Layer 2 of a small transformer language model trained on English Wikipedia (14 layers, counted from 0, width 96).
In attention head 2, each number of a token's query is one row of weights dot the token's vector x. The head spreads its attention over the tokens so far by the softmax of query dot key.

Query weights of the head. A number n stands for (n - 500) times 0.00088.
q0: 465,480,560,577,516,410,539,544,465,459,543,559,449,416,523,572,529,414,451,526,504,403,587,416,533,495,341,376,393,542,509,481,590,400,413,695,315,384,477,550,414,568,357,579,458,565,559,490,444,450,505,415,589,500,626,523,542,459,609,580,453,427,564,495,611,378,473,531,601,413,439,641,532,456,444,546,562,594,491,417,464,472,450,428,559,492,570,521,578,449,579,447,529,332,545,678
q1: 374,509,500,300,514,460,470,714,601,347,574,628,490,559,530,791,383,393,640,766,576,529,525,493,567,627,413,403,306,506,504,536,543,353,305,922,272,331,549,502,506,363,650,519,635,607,691,351,539,399,584,162,679,579,536,427,554,523,450,544,593,502,653,563,699,304,518,532,513,358,344,726,510,497,361,406,441,459,211,482,436,694,425,302,432,446,478,438,591,324,574,187,629,212,735,666
q2: 530,393,460,676,502,332,437,328,185,727,506,382,558,675,666,441,851,215,420,391,370,420,457,238,429,306,700,580,489,677,546,484,581,571,603,502,493,411,444,527,512,703,546,679,158,584,754,583,331,671,440,353,718,261,396,374,535,235,321,449,167,486,571,207,616,492,687,599,638,659,442,287,633,434,486,450,425,441,374,523,577,465,463,567,603,421,686,537,499,539,423,462,548,691,388,521
q3: 554,445,704,540,522,427,559,515,324,532,549,498,633,365,503,502,565,397,587,510,355,681,473,281,695,639,213,318,332,559,560,337,579,377,586,433,363,347,330,722,527,728,480,539,497,563,505,687,558,678,414,674,489,364,512,660,597,594,703,408,369,355,442,506,519,322,576,456,714,553,436,529,584,508,524,707,694,456,340,655,373,265,715,488,531,524,630,356,434,564,308,534,677,225,660,549
q4: 528,682,549,293,511,524,403,634,455,326,396,732,518,767,367,500,503,478,532,408,367,584,501,333,455,532,226,223,439,858,262,518,619,456,369,504,451,519,432,385,586,511,524,513,531,454,369,468,488,586,518,572,486,437,575,617,425,425,726,336,471,414,545,517,514,491,606,601,559,609,612,446,307,436,706,570,271,415,582,493,451,522,546,556,483,554,607,431,423,641,576,538,328,515,652,416
q5: 576,628,557,668,636,405,545,645,476,478,602,356,273,468,296,317,495,438,552,528,639,316,611,538,467,378,593,659,747,331,554,579,281,548,562,589,415,400,725,325,470,464,251,524,285,532,698,332,464,574,510,382,549,450,359,784,603,607,357,276,374,602,267,552,807,559,452,396,474,459,533,445,271,552,464,504,603,562,530,449,439,669,443,665,500,565,580,488,434,615,475,512,416,590,266,503
q6: 832,539,466,179,329,591,508,479,426,500,458,563,407,642,323,550,579,254,320,536,694,544,579,373,365,547,506,477,503,672,425,349,652,252,547,450,393,685,433,600,767,544,432,689,732,287,201,523,559,479,459,523,357,491,520,653,257,529,527,472,513,400,383,454,421,325,467,457,588,706,420,364,455,603,924,527,481,573,713,449,366,558,574,745,636,680,234,636,280,534,491,726,556,553,329,354
q7: 513,503,694,455,433,400,387,516,396,540,505,225,657,457,476,700,317,375,587,306,363,511,521,243,415,482,648,665,706,835,488,345,443,497,468,433,443,331,629,603,650,531,849,575,367,262,390,431,504,718,640,572,421,471,258,716,490,629,413,448,284,385,684,475,593,779,445,520,365,429,661,252,552,640,441,430,609,306,587,621,214,307,912,636,167,385,485,657,582,752,651,570,446,577,467,512
q8: 385,598,627,595,323,306,796,341,694,406,727,657,449,456,153,840,565,189,243,578,675,438,507,449,502,600,703,394,642,610,618,593,734,755,453,440,448,369,470,229,658,743,536,855,371,508,379,708,397,549,483,416,290,314,237,577,653,398,708,467,360,458,496,862,754,565,639,349,265,443,568,456,659,406,624,622,490,497,558,438,291,498,707,357,354,215,499,631,374,382,582,434,444,752,505,199
q9: 578,537,684,437,391,553,755,409,513,608,439,692,814,351,475,728,424,812,602,379,547,411,532,327,513,410,481,63,505,440,712,463,454,614,547,291,216,432,102,677,522,424,368,695,530,556,483,565,521,331,543,242,245,345,718,382,358,587,572,263,456,418,544,507,672,292,542,344,414,534,560,847,242,654,472,701,483,323,694,582,660,542,352,388,381,501,182,495,398,665,612,534,591,347,700,458
q10: 589,381,466,671,444,518,432,346,440,267,518,663,328,719,501,688,479,468,410,274,301,230,604,490,520,701,815,400,811,554,498,625,641,542,249,468,565,404,477,589,484,356,362,695,211,379,267,762,477,490,564,488,493,497,429,541,492,411,624,618,480,506,443,573,687,489,318,370,778,512,356,482,407,414,576,608,410,411,590,534,494,510,301,763,130,332,550,461,494,640,461,616,294,605,612,364
q11: 388,393,324,636,738,444,353,621,567,559,324,454,588,542,347,436,556,532,548,605,312,511,602,673,378,449,457,411,380,496,351,514,674,525,340,516,679,668,655,598,402,414,532,386,592,470,420,175,462,309,640,276,285,570,469,544,545,761,619,622,460,906,221,505,460,281,271,512,497,561,653,338,556,519,294,669,746,255,447,556,324,639,668,645,595,299,350,228,694,674,553,582,505,581,585,316
q12: 490,410,383,580,495,254,589,263,492,352,561,448,559,222,506,331,721,607,781,653,478,528,358,510,572,185,526,505,523,517,620,587,346,734,540,439,415,508,335,807,592,459,371,283,452,710,824,605,504,448,395,432,359,453,330,435,680,226,298,652,557,317,760,226,656,262,599,643,805,571,619,442,514,576,563,471,490,627,474,506,553,710,543,631,489,281,389,620,662,444,431,195,537,654,458,566
q13: 656,128,581,806,961,240,404,622,610,743,558,512,485,454,528,510,496,389,537,704,472,324,496,483,204,345,386,756,212,270,330,525,606,453,490,574,794,348,745,441,639,279,511,370,546,455,720,439,680,134,567,512,470,384,512,521,651,545,368,482,313,602,767,462,586,140,456,606,575,623,703,426,405,623,372,495,567,591,434,351,514,696,355,260,523,517,760,634,566,701,341,431,793,364,294,600
q14: 787,403,475,491,543,500,677,625,439,464,390,558,444,320,537,645,606,229,464,483,341,475,583,537,594,602,609,670,343,748,595,764,676,289,342,147,476,586,543,585,470,560,680,422,482,574,722,556,298,456,579,517,393,323,612,676,550,240,262,353,527,238,510,402,643,483,463,503,479,307,515,488,504,533,504,543,376,440,474,599,446,695,871,432,527,631,708,241,603,273,350,357,426,557,518,678
q15: 428,415,368,463,677,456,407,611,474,384,557,272,743,322,653,543,407,508,473,573,444,710,534,331,541,469,333,473,243,248,394,330,459,466,540,541,572,616,553,424,748,461,414,204,385,530,606,506,415,558,936,659,478,126,614,624,727,413,836,464,93,521,645,565,442,705,668,696,459,801,368,514,629,647,588,320,185,473,376,360,76,408,532,569,397,712,385,312,666,796,513,583,384,432,541,541
q16: 431,407,472,476,593,311,475,600,526,357,598,675,512,346,436,585,357,519,378,552,588,373,628,657,376,575,261,475,365,476,459,772,405,281,366,623,606,577,705,346,603,406,226,509,797,486,501,398,696,369,674,413,462,698,635,662,510,525,422,497,578,412,313,288,617,600,487,478,512,536,394,461,403,391,683,512,692,504,560,485,213,602,462,405,570,537,505,439,709,478,653,518,660,458,555,304
q17: 390,359,617,355,481,299,458,407,478,471,496,449,370,277,420,519,530,740,519,355,469,662,635,747,377,805,178,433,519,425,431,477,336,520,684,361,557,610,489,509,510,524,401,381,502,561,326,489,521,500,519,540,332,572,553,559,587,483,586,546,489,519,319,448,476,580,647,453,459,545,632,361,476,453,555,544,472,521,598,489,511,578,508,579,434,502,597,482,305,532,471,595,325,716,426,377
q18: 546,583,541,539,380,555,460,460,413,601,331,589,455,521,536,438,638,408,552,345,496,278,539,656,488,635,486,397,505,447,460,473,583,330,790,468,577,490,398,458,414,499,552,479,572,412,449,452,701,500,435,584,359,820,554,569,717,535,601,310,666,520,416,515,505,415,628,490,424,580,478,310,455,393,803,561,445,511,591,754,495,374,415,480,521,623,505,463,364,357,453,536,556,537,435,449
q19: 594,499,417,633,625,394,599,394,650,456,441,530,390,411,420,411,612,567,478,388,453,360,441,660,402,596,410,529,629,402,359,574,477,358,750,399,526,489,566,671,413,588,555,419,464,474,366,607,438,465,591,570,426,462,199,572,384,503,521,288,610,314,586,605,543,525,572,577,439,717,595,367,335,422,711,616,604,447,324,477,574,616,399,605,512,684,519,541,490,702,501,548,608,492,418,352
q20: 654,379,306,689,406,520,587,555,416,634,402,450,635,581,602,639,253,564,581,305,688,401,405,559,608,523,505,485,568,363,500,505,528,654,351,495,601,507,472,592,460,321,477,403,548,486,452,421,518,245,523,416,732,685,523,473,513,514,671,715,400,662,376,477,502,561,339,348,320,286,565,666,363,664,329,537,531,604,568,346,647,474,395,434,385,347,767,424,486,499,525,367,462,514,516,605
q21: 494,409,289,535,585,395,576,552,549,245,591,700,523,461,571,472,522,563,422,559,546,562,404,469,563,564,416,587,415,514,575,525,485,461,421,590,439,595,566,241,704,360,670,383,512,695,751,388,429,577,411,423,668,490,342,610,594,634,541,800,498,620,461,327,258,343,501,419,718,476,528,547,462,525,374,389,444,293,354,415,500,510,653,329,338,451,416,145,664,380,621,572,617,486,589,400
q22: 557,357,539,404,496,463,373,412,369,717,636,604,636,464,505,610,310,669,476,560,726,719,583,383,611,681,576,474,421,535,436,345,518,415,597,527,669,462,452,600,434,591,367,483,577,538,648,422,514,567,445,253,612,533,422,418,401,615,634,562,290,590,620,453,505,535,449,531,251,240,616,570,690,649,372,479,445,506,532,585,450,385,468,608,511,379,434,405,443,393,444,395,620,454,656,583
q23: 744,582,268,566,236,373,540,649,757,486,638,591,687,492,481,382,685,435,366,564,397,673,242,486,770,296,433,569,266,383,749,580,446,560,463,359,120,555,591,316,501,417,507,710,506,697,278,340,675,620,317,382,445,264,786,699,443,498,431,379,419,392,598,637,474,315,555,767,457,561,606,691,647,531,672,760,360,452,422,470,683,457,245,466,473,665,579,425,442,214,150,584,547,624,418,442
q24: 597,376,725,396,504,315,347,655,363,625,528,586,577,396,604,743,494,763,878,578,393,465,607,588,314,710,585,523,645,527,656,524,378,435,572,678,234,380,524,611,607,655,383,432,626,608,891,223,437,546,423,458,408,376,374,258,612,429,308,562,359,469,552,209,456,312,319,649,791,639,530,432,573,406,214,542,513,483,437,707,629,187,336,378,436,423,496,547,633,312,356,505,471,215,323,428
q25: 639,327,516,413,772,739,742,413,368,484,277,297,501,535,632,251,239,477,377,320,723,148,410,578,602,592,494,531,431,409,488,509,492,727,256,668,543,662,538,579,525,383,440,356,668,509,504,304,836,256,552,321,513,518,337,581,616,700,515,650,556,403,562,605,487,364,605,540,256,383,355,387,555,292,638,463,743,610,610,738,223,434,573,793,309,531,360,560,490,246,396,597,650,639,589,371
q26: 431,570,385,633,500,277,618,531,249,328,688,425,510,88,283,748,827,385,253,399,664,405,603,647,565,526,227,598,324,500,567,754,410,468,521,489,249,359,509,384,603,312,471,586,388,429,404,696,395,374,417,529,856,290,701,451,524,573,579,460,492,895,353,241,432,178,545,463,485,587,619,686,396,658,564,515,462,529,437,662,511,465,489,717,520,566,515,660,782,387,523,495,532,587,544,747
q27: 630,665,573,386,443,747,464,614,817,570,487,656,577,566,514,569,573,539,475,622,554,500,354,679,213,683,404,230,429,649,348,538,575,387,666,596,258,333,439,449,660,568,291,410,499,310,363,335,479,535,411,563,329,434,828,580,427,780,440,409,399,432,417,475,608,510,400,600,539,485,573,422,361,504,577,468,551,504,315,577,534,673,439,588,547,378,375,363,504,632,376,559,277,630,579,456
q28: 267,786,162,68,675,527,419,504,282,568,359,267,765,242,590,316,385,679,490,430,553,467,540,388,611,473,652,399,73,372,430,583,720,751,604,530,208,563,469,650,443,432,475,504,762,366,233,757,534,389,576,334,771,299,553,533,283,354,824,533,422,620,598,633,766,644,647,630,533,574,166,655,490,430,590,524,440,496,672,677,699,450,376,365,710,521,451,260,706,301,651,635,299,530,452,521
q29: 526,250,732,527,740,280,450,565,549,816,652,673,539,431,420,558,248,307,539,345,227,481,480,511,272,606,617,344,392,430,581,472,444,808,687,380,481,548,561,685,604,511,401,424,312,726,596,557,467,426,611,281,637,609,605,516,584,698,456,544,417,880,595,262,463,75,310,493,548,357,973,348,547,582,254,343,79,844,250,412,630,516,195,549,873,416,627,672,495,503,273,567,683,633,243,466
q30: 392,549,333,687,440,389,475,284,322,353,513,711,704,473,542,510,678,483,490,345,619,505,403,256,350,567,701,444,409,401,523,522,489,126,595,319,541,539,222,276,570,302,643,783,549,425,365,721,418,380,409,558,626,345,406,636,358,617,550,396,710,473,285,564,507,661,683,481,805,689,578,559,399,95,841,531,556,548,469,273,339,665,714,391,548,540,605,420,667,559,252,377,673,377,580,549
q31: 610,457,429,462,376,463,695,570,501,604,752,702,713,495,401,348,543,309,449,498,420,441,651,692,341,456,629,457,549,665,582,394,180,607,654,539,486,338,505,566,544,452,536,686,648,472,673,355,602,453,359,501,499,537,616,651,471,415,326,424,513,513,539,234,579,201,309,441,574,326,821,238,316,424,459,496,630,505,631,345,545,589,620,452,551,690,479,395,439,454,298,442,409,613,449,496

Each question shows a short text with each token's key, already scaled and adjusted for position as the last token sees it. A number n stands for (n - 500) times 0.0038.

Then comes the last token's vector x. A number n stands for (n - 500) times 0.01.

0 " of": 320,601,459,435,495,493,516,485,520,497,518,499,491,523,534,483,497,416,379,258,598,653,795,504,508,490,508,484,495,498,498,458
1 " which": 399,640,438,442,478,528,494,513,517,493,503,504,503,551,517,503,438,445,358,277,564,659,805,528,482,497,521,503,518,490,500,487
2 " is": 531,665,483,466,448,502,498,480,524,490,503,478,512,530,542,490,430,500,346,276,572,636,806,498,495,503,495,491,518,487,502,478
3 " \"": 672,632,493,456,485,499,497,513,514,485,485,509,515,508,515,493,482,585,290,284,599,664,771,503,491,515,490,509,501,487,498,478
4 "W": 624,588,547,491,516,543,477,472,513,488,490,525,508,518,533,514,585,581,342,360,618,653,753,499,522,485,501,475,513,481,504,478
x: 555,479,495,580,423,527,653,274,434,429,653,475,500,361,599,547,404,441,537,607,429,454,381,614,388,576,301,600,325,494,634,478,393,590,474,429,535,345,518,650,594,537,402,496,557,668,769,520,516,373,395,487,524,493,696,471,588,554,328,491,527,661,460,707,513,486,435,362,400,409,583,574,616,417,315,452,382,581,441,416,464,566,549,472,432,360,649,488,510,409,486,448,579,553,615,642
To which token does the last token give the most attention? 2 " is"

0 " Shrine": 294,576,428,473,518,530,479,500,522,483,478,512,514,538,537,490,512,410,330,329,565,597,732,482,513,512,517,529,506,487,491,484
1 " of": 395,631,491,451,491,475,508,489,516,506,509,510,488,522,535,496,432,456,372,276,606,646,756,491,502,495,520,479,487,487,503,472
2 " St": 594,634,495,502,507,536,494,474,515,486,497,516,505,528,525,495,415,479,333,368,598,638,750,477,536,481,526,517,509,480,507,492
3 " Hugh": 695,619,512,497,503,526,460,502,524,491,486,499,508,495,545,514,473,549,309,315,585,603,715,516,539,484,524,504,501,481,490,473
4 " in": 636,579,524,506,509,461,503,502,518,491,498,484,501,512,528,487,542,616,370,234,562,656,762,511,526,515,506,487,499,492,523,503
x: 400,311,400,499,566,455,512,486,635,486,565,447,546,648,503,563,522,568,515,527,690,543,489,571,526,633,330,786,343,471,432,369,406,518,325,714,496,493,517,529,448,678,393,438,529,654,610,255,589,306,397,442,571,506,627,438,618,581,479,652,372,467,476,344,548,462,477,619,418,405,441,513,550,609,421,532,540,243,388,383,524,603,522,528,416,552,570,514,534,509,564,429,376,540,580,481
To which token does the last token give the most attention? 3 " Hugh"

0 " soil": 308,561,420,458,514,539,481,510,517,484,487,496,514,523,555,484,503,406,333,311,593,621,791,513,499,486,514,523,511,500,499,458
1 " by": 405,621,469,448,490,478,476,507,518,491,498,487,497,517,551,498,448,431,401,261,567,668,845,476,491,518,511,495,511,489,523,480
2 " Robert": 560,638,493,492,512,531,462,507,524,492,491,506,507,498,546,515,408,494,286,328,603,614,759,499,534,501,517,500,494,477,498,468
3 " Owen": 711,628,523,500,500,524,470,509,521,490,487,494,508,505,547,499,473,560,303,312,595,600,762,509,506,488,523,501,497,482,497,450
4 " from": 622,593,521,497,451,461,499,505,520,490,494,470,499,521,527,491,556,611,371,259,542,686,822,492,490,525,512,505,501,497,512,495
x: 349,432,353,386,520,410,416,664,578,608,531,593,611,503,572,552,435,610,472,576,468,538,390,577,380,594,434,778,274,490,488,423,472,454,364,718,387,364,535,419,470,705,405,400,539,504,418,338,601,392,408,426,489,484,629,402,578,485,383,705,396,584,425,385,639,644,396,522,522,450,427,672,625,639,476,515,598,414,449,433,595,628,527,477,383,412,566,447,500,509,559,583,575,430,613,507
To which token does the last token give the most attention? 4 " from"

0 "9": 311,614,483,458,512,533,515,497,520,483,487,512,496,488,542,502,490,418,368,351,612,625,741,532,504,524,492,492,504,480,496,479
1 "th": 427,616,508,504,530,554,462,482,522,482,492,494,510,498,533,492,404,446,400,364,612,631,729,522,494,484,506,506,507,488,492,476
2 " century": 596,615,466,507,493,526,469,492,516,479,498,509,493,507,541,503,428,492,354,310,588,632,778,523,483,495,482,507,520,492,500,464
3 ".": 644,645,486,498,487,536,496,496,516,503,490,496,502,480,516,501,489,584,350,317,607,613,813,528,517,518,511,496,520,494,500,474
4 " An": 611,608,532,516,502,512,492,458,519,491,489,504,514,527,545,497,563,585,338,341,581,606,748,511,517,503,531,524,504,495,513,475
x: 360,310,599,510,325,512,593,487,438,461,539,472,609,410,591,456,425,686,420,562,615,532,470,520,507,513,361,409,381,516,634,541,451,410,406,591,432,493,458,657,485,489,533,558,534,501,731,353,497,517,464,504,544,423,559,612,588,563,582,653,241,470,446,295,482,454,379,515,552,212,573,435,335,588,315,473,545,615,432,596,551,606,400,431,571,553,629,562,611,458,505,347,651,539,670,604
To which token does the last token give the most attention? 3 "."

0 "'": 284,594,442,506,508,465,480,491,533,490,500,470,513,528,517,539,510,442,312,370,590,610,673,612,478,505,517,541,477,491,487,561
1 "s": 422,636,470,508,488,559,469,460,527,482,488,465,502,508,548,500,399,452,346,376,600,630,786,556,506,476,532,507,504,491,490,464
2 " New": 582,668,513,468,485,532,511,495,515,493,476,510,505,500,555,502,391,505,369,336,611,598,788,467,534,493,532,546,488,481,513,515
3 " York": 743,650,528,497,510,532,491,506,522,488,493,511,509,511,558,513,479,566,344,330,629,591,796,484,510,504,495,508,506,478,499,493
4 " Tribune": 678,593,529,517,507,535,446,493,518,483,488,517,509,500,549,506,571,592,288,307,595,612,802,525,511,485,488,489,505,488,496,465
x: 409,401,563,536,443,491,629,341,474,365,738,503,507,576,429,725,400,649,542,464,525,403,585,506,410,582,333,714,263,504,560,444,513,601,354,518,593,493,375,491,494,434,546,485,441,546,532,454,639,468,581,487,667,491,635,504,509,681,651,525,555,532,449,604,393,564,615,500,458,393,485,613,617,437,106,494,442,511,475,451,504,465,450,445,335,484,426,461,528,460,634,380,424,464,614,514
To which token does the last token give the most attention? 4 " Tribune"

0 " \"": 291,654,403,394,482,520,508,512,514,490,481,515,513,515,520,493,508,387,306,285,607,687,812,503,495,518,496,514,506,482,499,480
1 "W": 385,636,481,457,532,562,486,468,516,487,490,529,509,517,544,514,395,442,307,339,641,680,799,504,531,486,503,471,517,477,503,475
2 "ords": 612,660,471,504,491,549,471,483,527,479,486,481,522,497,558,509,386,505,290,315,616,601,809,518,528,486,500,506,492,499,485,453
3 "worth": 739,650,522,510,511,547,458,515,528,485,484,504,530,481,573,510,485,569,306,323,622,644,770,537,500,484,492,504,507,485,486,459
4 "'": 675,579,535,522,515,459,470,497,527,490,491,461,511,514,529,534,569,640,308,331,624,662,745,600,474,500,506,519,473,488,495,549
x: 335,357,561,555,506,543,551,469,558,464,483,585,533,594,576,550,259,501,337,507,666,520,595,695,355,633,549,680,395,470,567,406,613,410,548,585,506,504,525,617,552,483,502,516,466,619,514,441,468,351,479,371,477,312,524,613,445,692,564,552,296,495,437,623,480,623,481,514,516,437,529,402,550,535,289,655,519,477,286,410,524,509,494,222,476,374,510,378,719,590,524,390,479,506,563,584
Which token does the last token look at most, and with what share of its attention? 0 " \"", with about 30%

0 ".": 340,663,433,447,484,552,520,483,517,504,502,500,491,492,515,501,498,384,372,302,609,615,826,532,530,529,526,490,535,491,495,482
1 " In": 379,644,468,441,534,476,504,494,516,490,490,489,505,504,531,491,437,444,370,235,599,670,773,498,548,538,513,496,508,497,540,496
2 " ": 573,685,455,466,498,549,508,490,521,488,492,513,503,515,530,504,427,536,298,299,643,644,799,502,506,505,502,494,511,487,502,475
3 "2": 707,627,519,491,476,530,509,490,531,483,485,505,490,507,553,504,493,594,347,324,646,628,763,526,516,541,506,501,500,483,498,479
4 "0": 553,546,572,485,477,528,493,505,519,488,496,504,505,478,549,481,583,637,338,378,640,639,733,540,509,543,481,463,514,471,490,464
x: 341,459,492,603,564,437,626,398,548,550,551,425,612,467,657,553,637,588,626,430,463,493,611,428,633,449,561,637,264,495,565,462,573,606,427,459,428,468,486,573,430,685,534,694,399,429,621,449,569,465,407,317,721,501,496,337,346,410,543,459,613,362,446,520,557,491,429,581,624,390,530,521,610,416,164,488,534,498,352,416,617,560,384,575,429,486,449,441,589,440,404,532,346,529,595,627
To which token does the last token give the most attention? 2 " "

0 " Owen": 306,584,444,465,520,530,474,514,521,494,489,500,508,500,546,496,512,415,328,320,596,591,755,508,502,487,526,500,504,481,494,452
1 "'": 380,633,467,497,528,471,474,511,524,494,492,475,510,503,533,532,430,478,316,383,607,626,680,580,474,492,507,518,476,489,489,542
2 "s": 624,635,487,515,502,547,470,480,520,485,489,472,504,496,554,501,419,510,320,406,602,610,744,544,504,470,526,500,500,491,491,471
3 " plan": 688,617,504,477,475,522,456,503,526,484,496,484,495,521,559,500,466,548,339,300,576,607,714,519,528,488,522,505,515,503,483,451
4 " was": 615,604,520,495,444,512,483,487,521,493,507,477,513,525,536,489,546,594,373,275,586,644,792,516,500,509,486,489,522,491,484,485
x: 395,407,417,417,489,574,471,454,537,553,535,449,579,421,527,539,374,598,367,473,506,610,333,679,465,633,452,515,229,470,645,208,546,577,475,760,563,489,455,575,373,499,337,540,707,546,524,485,683,441,283,406,530,458,555,362,480,676,620,579,506,552,439,540,501,622,442,469,438,435,495,567,637,582,318,572,373,576,448,418,477,620,440,419,562,461,437,528,606,581,525,434,677,443,537,474
Which token does the last token look at most, and with what share of its attention? 4 " was", with about 70%

0 ",": 321,681,436,424,470,543,504,488,517,488,497,503,501,522,515,484,485,392,365,296,571,601,804,527,495,509,499,455,521,494,501,486
1 " Al": 372,641,485,461,521,503,490,486,530,495,481,509,506,497,537,502,411,453,318,300,607,607,729,498,556,500,538,498,497,489,493,480
2 "le": 626,649,515,507,512,553,475,496,527,489,485,493,515,485,557,512,409,528,310,352,633,611,686,511,523,500,508,487,501,485,490,454
3 "lu": 720,617,543,514,508,539,476,484,531,487,495,514,523,494,547,505,516,568,317,347,610,611,726,517,505,503,499,481,504,483,488,451
4 "ia": 628,594,543,535,497,547,477,488,531,484,489,490,517,496,554,501,582,603,313,357,606,595,764,513,514,497,502,497,501,490,492,458
x: 261,351,540,449,339,467,577,543,572,433,668,613,537,543,434,548,490,403,504,542,523,542,416,413,584,493,448,715,359,512,578,370,547,498,384,446,568,475,481,463,518,413,511,520,510,437,584,449,519,568,377,445,452,538,577,433,386,644,492,680,452,617,445,454,470,493,332,580,457,227,520,516,592,652,88,584,478,517,694,555,452,664,553,539,440,439,567,564,580,445,583,397,518,601,600,651
To which token does the last token give the most attention? 0 ","

0 " and": 347,599,440,456,447,524,504,492,511,485,519,495,501,518,527,509,494,395,389,332,555,583,815,537,484,507,497,478,506,493,510,495
1 " claiming": 379,656,464,443,441,507,492,480,511,488,499,491,491,527,509,486,445,467,431,274,595,596,750,527,501,505,491,505,522,493,491,472
2 " the": 567,621,467,485,502,536,506,494,509,492,498,488,497,521,539,512,437,492,325,326,574,643,766,539,486,483,544,507,508,486,496,495
3 " second": 676,622,495,504,459,562,465,487,511,479,515,493,483,529,522,490,483,535,415,328,597,649,701,517,494,469,525,524,518,499,476,502
4 " national": 643,587,518,525,485,538,485,488,506,490,494,488,500,530,535,500,566,568,323,317,581,617,712,523,505,456,493,524,492,504,490,488
x: 360,403,586,551,555,508,407,345,554,488,535,610,618,346,610,459,388,679,580,472,562,492,620,425,446,722,413,652,369,488,669,443,583,452,416,640,523,416,459,526,624,546,536,284,526,439,697,307,551,531,542,422,525,530,367,499,483,626,465,771,538,422,492,413,441,606,442,485,503,338,512,608,664,445,203,412,398,550,582,585,530,529,582,365,447,568,476,434,600,432,435,432,502,502,474,408
To which token does the last token give the most attention? 1 " claiming"

0 " In": 351,564,454,449,539,489,492,504,516,491,485,499,505,501,516,493,505,430,396,301,588,623,712,491,530,513,513,500,510,497,521,484
1 " ": 429,641,447,463,505,539,506,495,516,491,493,511,502,512,521,502,447,474,360,346,612,612,724,501,503,502,502,495,508,490,501,480
2 "2": 575,624,500,485,487,526,508,494,524,487,488,504,493,504,541,503,434,530,381,366,612,599,700,520,513,531,505,501,500,488,498,484
3 "0": 636,584,538,484,489,525,495,506,514,491,496,503,504,481,538,486,518,582,362,409,609,606,677,531,507,532,486,471,510,478,493,472
4 "2": 592,549,536,499,475,519,505,493,524,484,491,502,491,497,546,503,562,596,402,372,605,600,695,525,516,536,503,497,500,486,498,489
x: 367,451,514,562,505,594,511,351,479,500,467,446,511,516,539,586,491,497,544,543,378,622,393,361,654,490,551,606,350,482,644,440,499,510,362,615,431,468,414,528,535,548,497,571,483,551,682,553,538,469,492,355,678,416,517,339,521,557,580,515,549,497,611,553,643,485,274,644,588,325,475,655,665,531,166,544,520,396,481,495,625,604,429,449,265,336,575,422,550,558,505,429,401,313,605,670
To which token does the last token give the most attention? 1 " "

0 " distance": 303,571,450,459,486,522,483,507,519,479,496,485,503,521,548,482,496,406,359,349,597,619,758,507,515,491,510,520,508,509,509,475
1 " (": 400,643,437,456,500,522,517,503,515,491,490,494,508,510,524,491,439,470,311,304,609,617,789,515,506,510,486,504,504,491,495,480
2 "3": 593,640,503,485,487,517,516,493,526,480,490,499,493,518,533,493,425,540,384,329,622,632,763,515,512,521,493,497,498,477,494,476
3 " miles": 727,609,523,490,480,502,472,498,518,490,489,481,498,507,511,480,495,553,311,336,580,597,750,510,514,482,528,495,510,498,479,471
4 "),": 612,589,508,488,467,522,469,499,510,490,492,504,501,521,519,489,563,607,342,275,585,596,805,516,481,515,487,486,507,492,514,488
x: 432,443,507,429,482,539,550,543,428,418,519,405,532,571,601,478,288,661,471,594,627,607,404,557,500,534,277,583,280,484,601,463,460,601,195,838,526,634,462,502,517,510,409,559,505,485,617,462,611,572,368,466,553,547,540,454,385,495,465,711,522,455,464,610,536,616,400,502,534,309,619,494,542,468,286,434,464,373,472,384,484,484,555,535,491,420,438,423,577,519,716,446,554,462,469,686
Which token does the last token look at most, and with what share of its attention? 1 " (", with about 30%

0 "c": 275,603,456,473,538,541,485,491,530,481,484,510,517,507,538,496,460,373,310,352,635,666,775,543,524,494,502,500,514,504,503,465
1 "end": 401,659,490,494,513,545,463,480,535,482,486,485,530,504,571,497,402,452,350,326,628,655,756,542,525,491,507,531,509,496,484,466
2 "ental": 585,659,491,517,522,558,477,499,516,490,477,494,539,496,560,488,401,494,284,317,614,642,771,542,509,481,489,528,490,502,493,455
3 "ist": 730,638,507,536,509,536,463,480,526,485,494,470,525,492,570,497,489,558,311,305,620,609,795,540,532,487,489,515,492,501,487,453
4 " until": 632,627,482,494,460,486,471,489,510,482,510,487,493,511,500,490,567,634,347,216,582,638,871,509,525,524,496,500,536,483,513,510
x: 561,534,487,545,547,473,286,520,451,464,592,516,647,552,658,705,563,534,345,419,506,443,498,511,473,568,387,624,366,374,434,310,525,494,423,867,456,640,463,416,419,395,245,544,466,702,568,467,551,331,586,546,503,517,695,532,433,476,464,594,440,536,333,503,575,456,514,522,559,413,462,584,578,548,452,546,489,445,409,330,570,633,535,513,425,514,660,376,508,375,487,366,400,507,638,586
Which two tokens does the last token look at most, in order? 4 " until", 3 "ist"

0 " ": 340,638,421,452,504,553,511,488,520,490,495,511,506,516,531,502,500,409,356,330,611,609,757,507,509,506,501,504,505,491,498,493
1 "1": 412,658,479,466,495,541,514,494,529,486,483,509,499,515,541,501,431,474,363,339,616,603,731,525,519,534,510,518,498,485,494,488
2 "9": 584,657,516,476,489,545,521,491,512,489,497,503,503,490,538,486,424,550,346,346,606,616,716,521,519,536,488,487,500,481,484,476
3 "3": 691,609,524,497,477,531,514,495,524,481,494,498,490,505,537,494,499,593,388,348,620,619,733,517,514,530,495,485,501,478,489,479
4 "8": 604,575,546,494,482,529,504,505,521,484,486,517,497,487,532,504,576,617,400,354,612,626,727,534,508,519,501,486,492,478,494,476
x: 481,491,465,578,510,541,565,473,485,540,622,446,674,690,636,591,540,499,502,631,414,589,422,415,462,557,495,623,493,341,504,394,517,587,388,511,505,392,365,470,495,545,472,547,433,477,740,624,527,549,465,387,711,392,586,482,428,522,624,641,497,436,508,658,525,504,371,532,532,303,399,491,548,569,182,556,406,466,363,462,457,624,307,388,304,409,471,490,581,440,555,377,402,442,701,694
To which token does the last token give the most attention? 2 "9"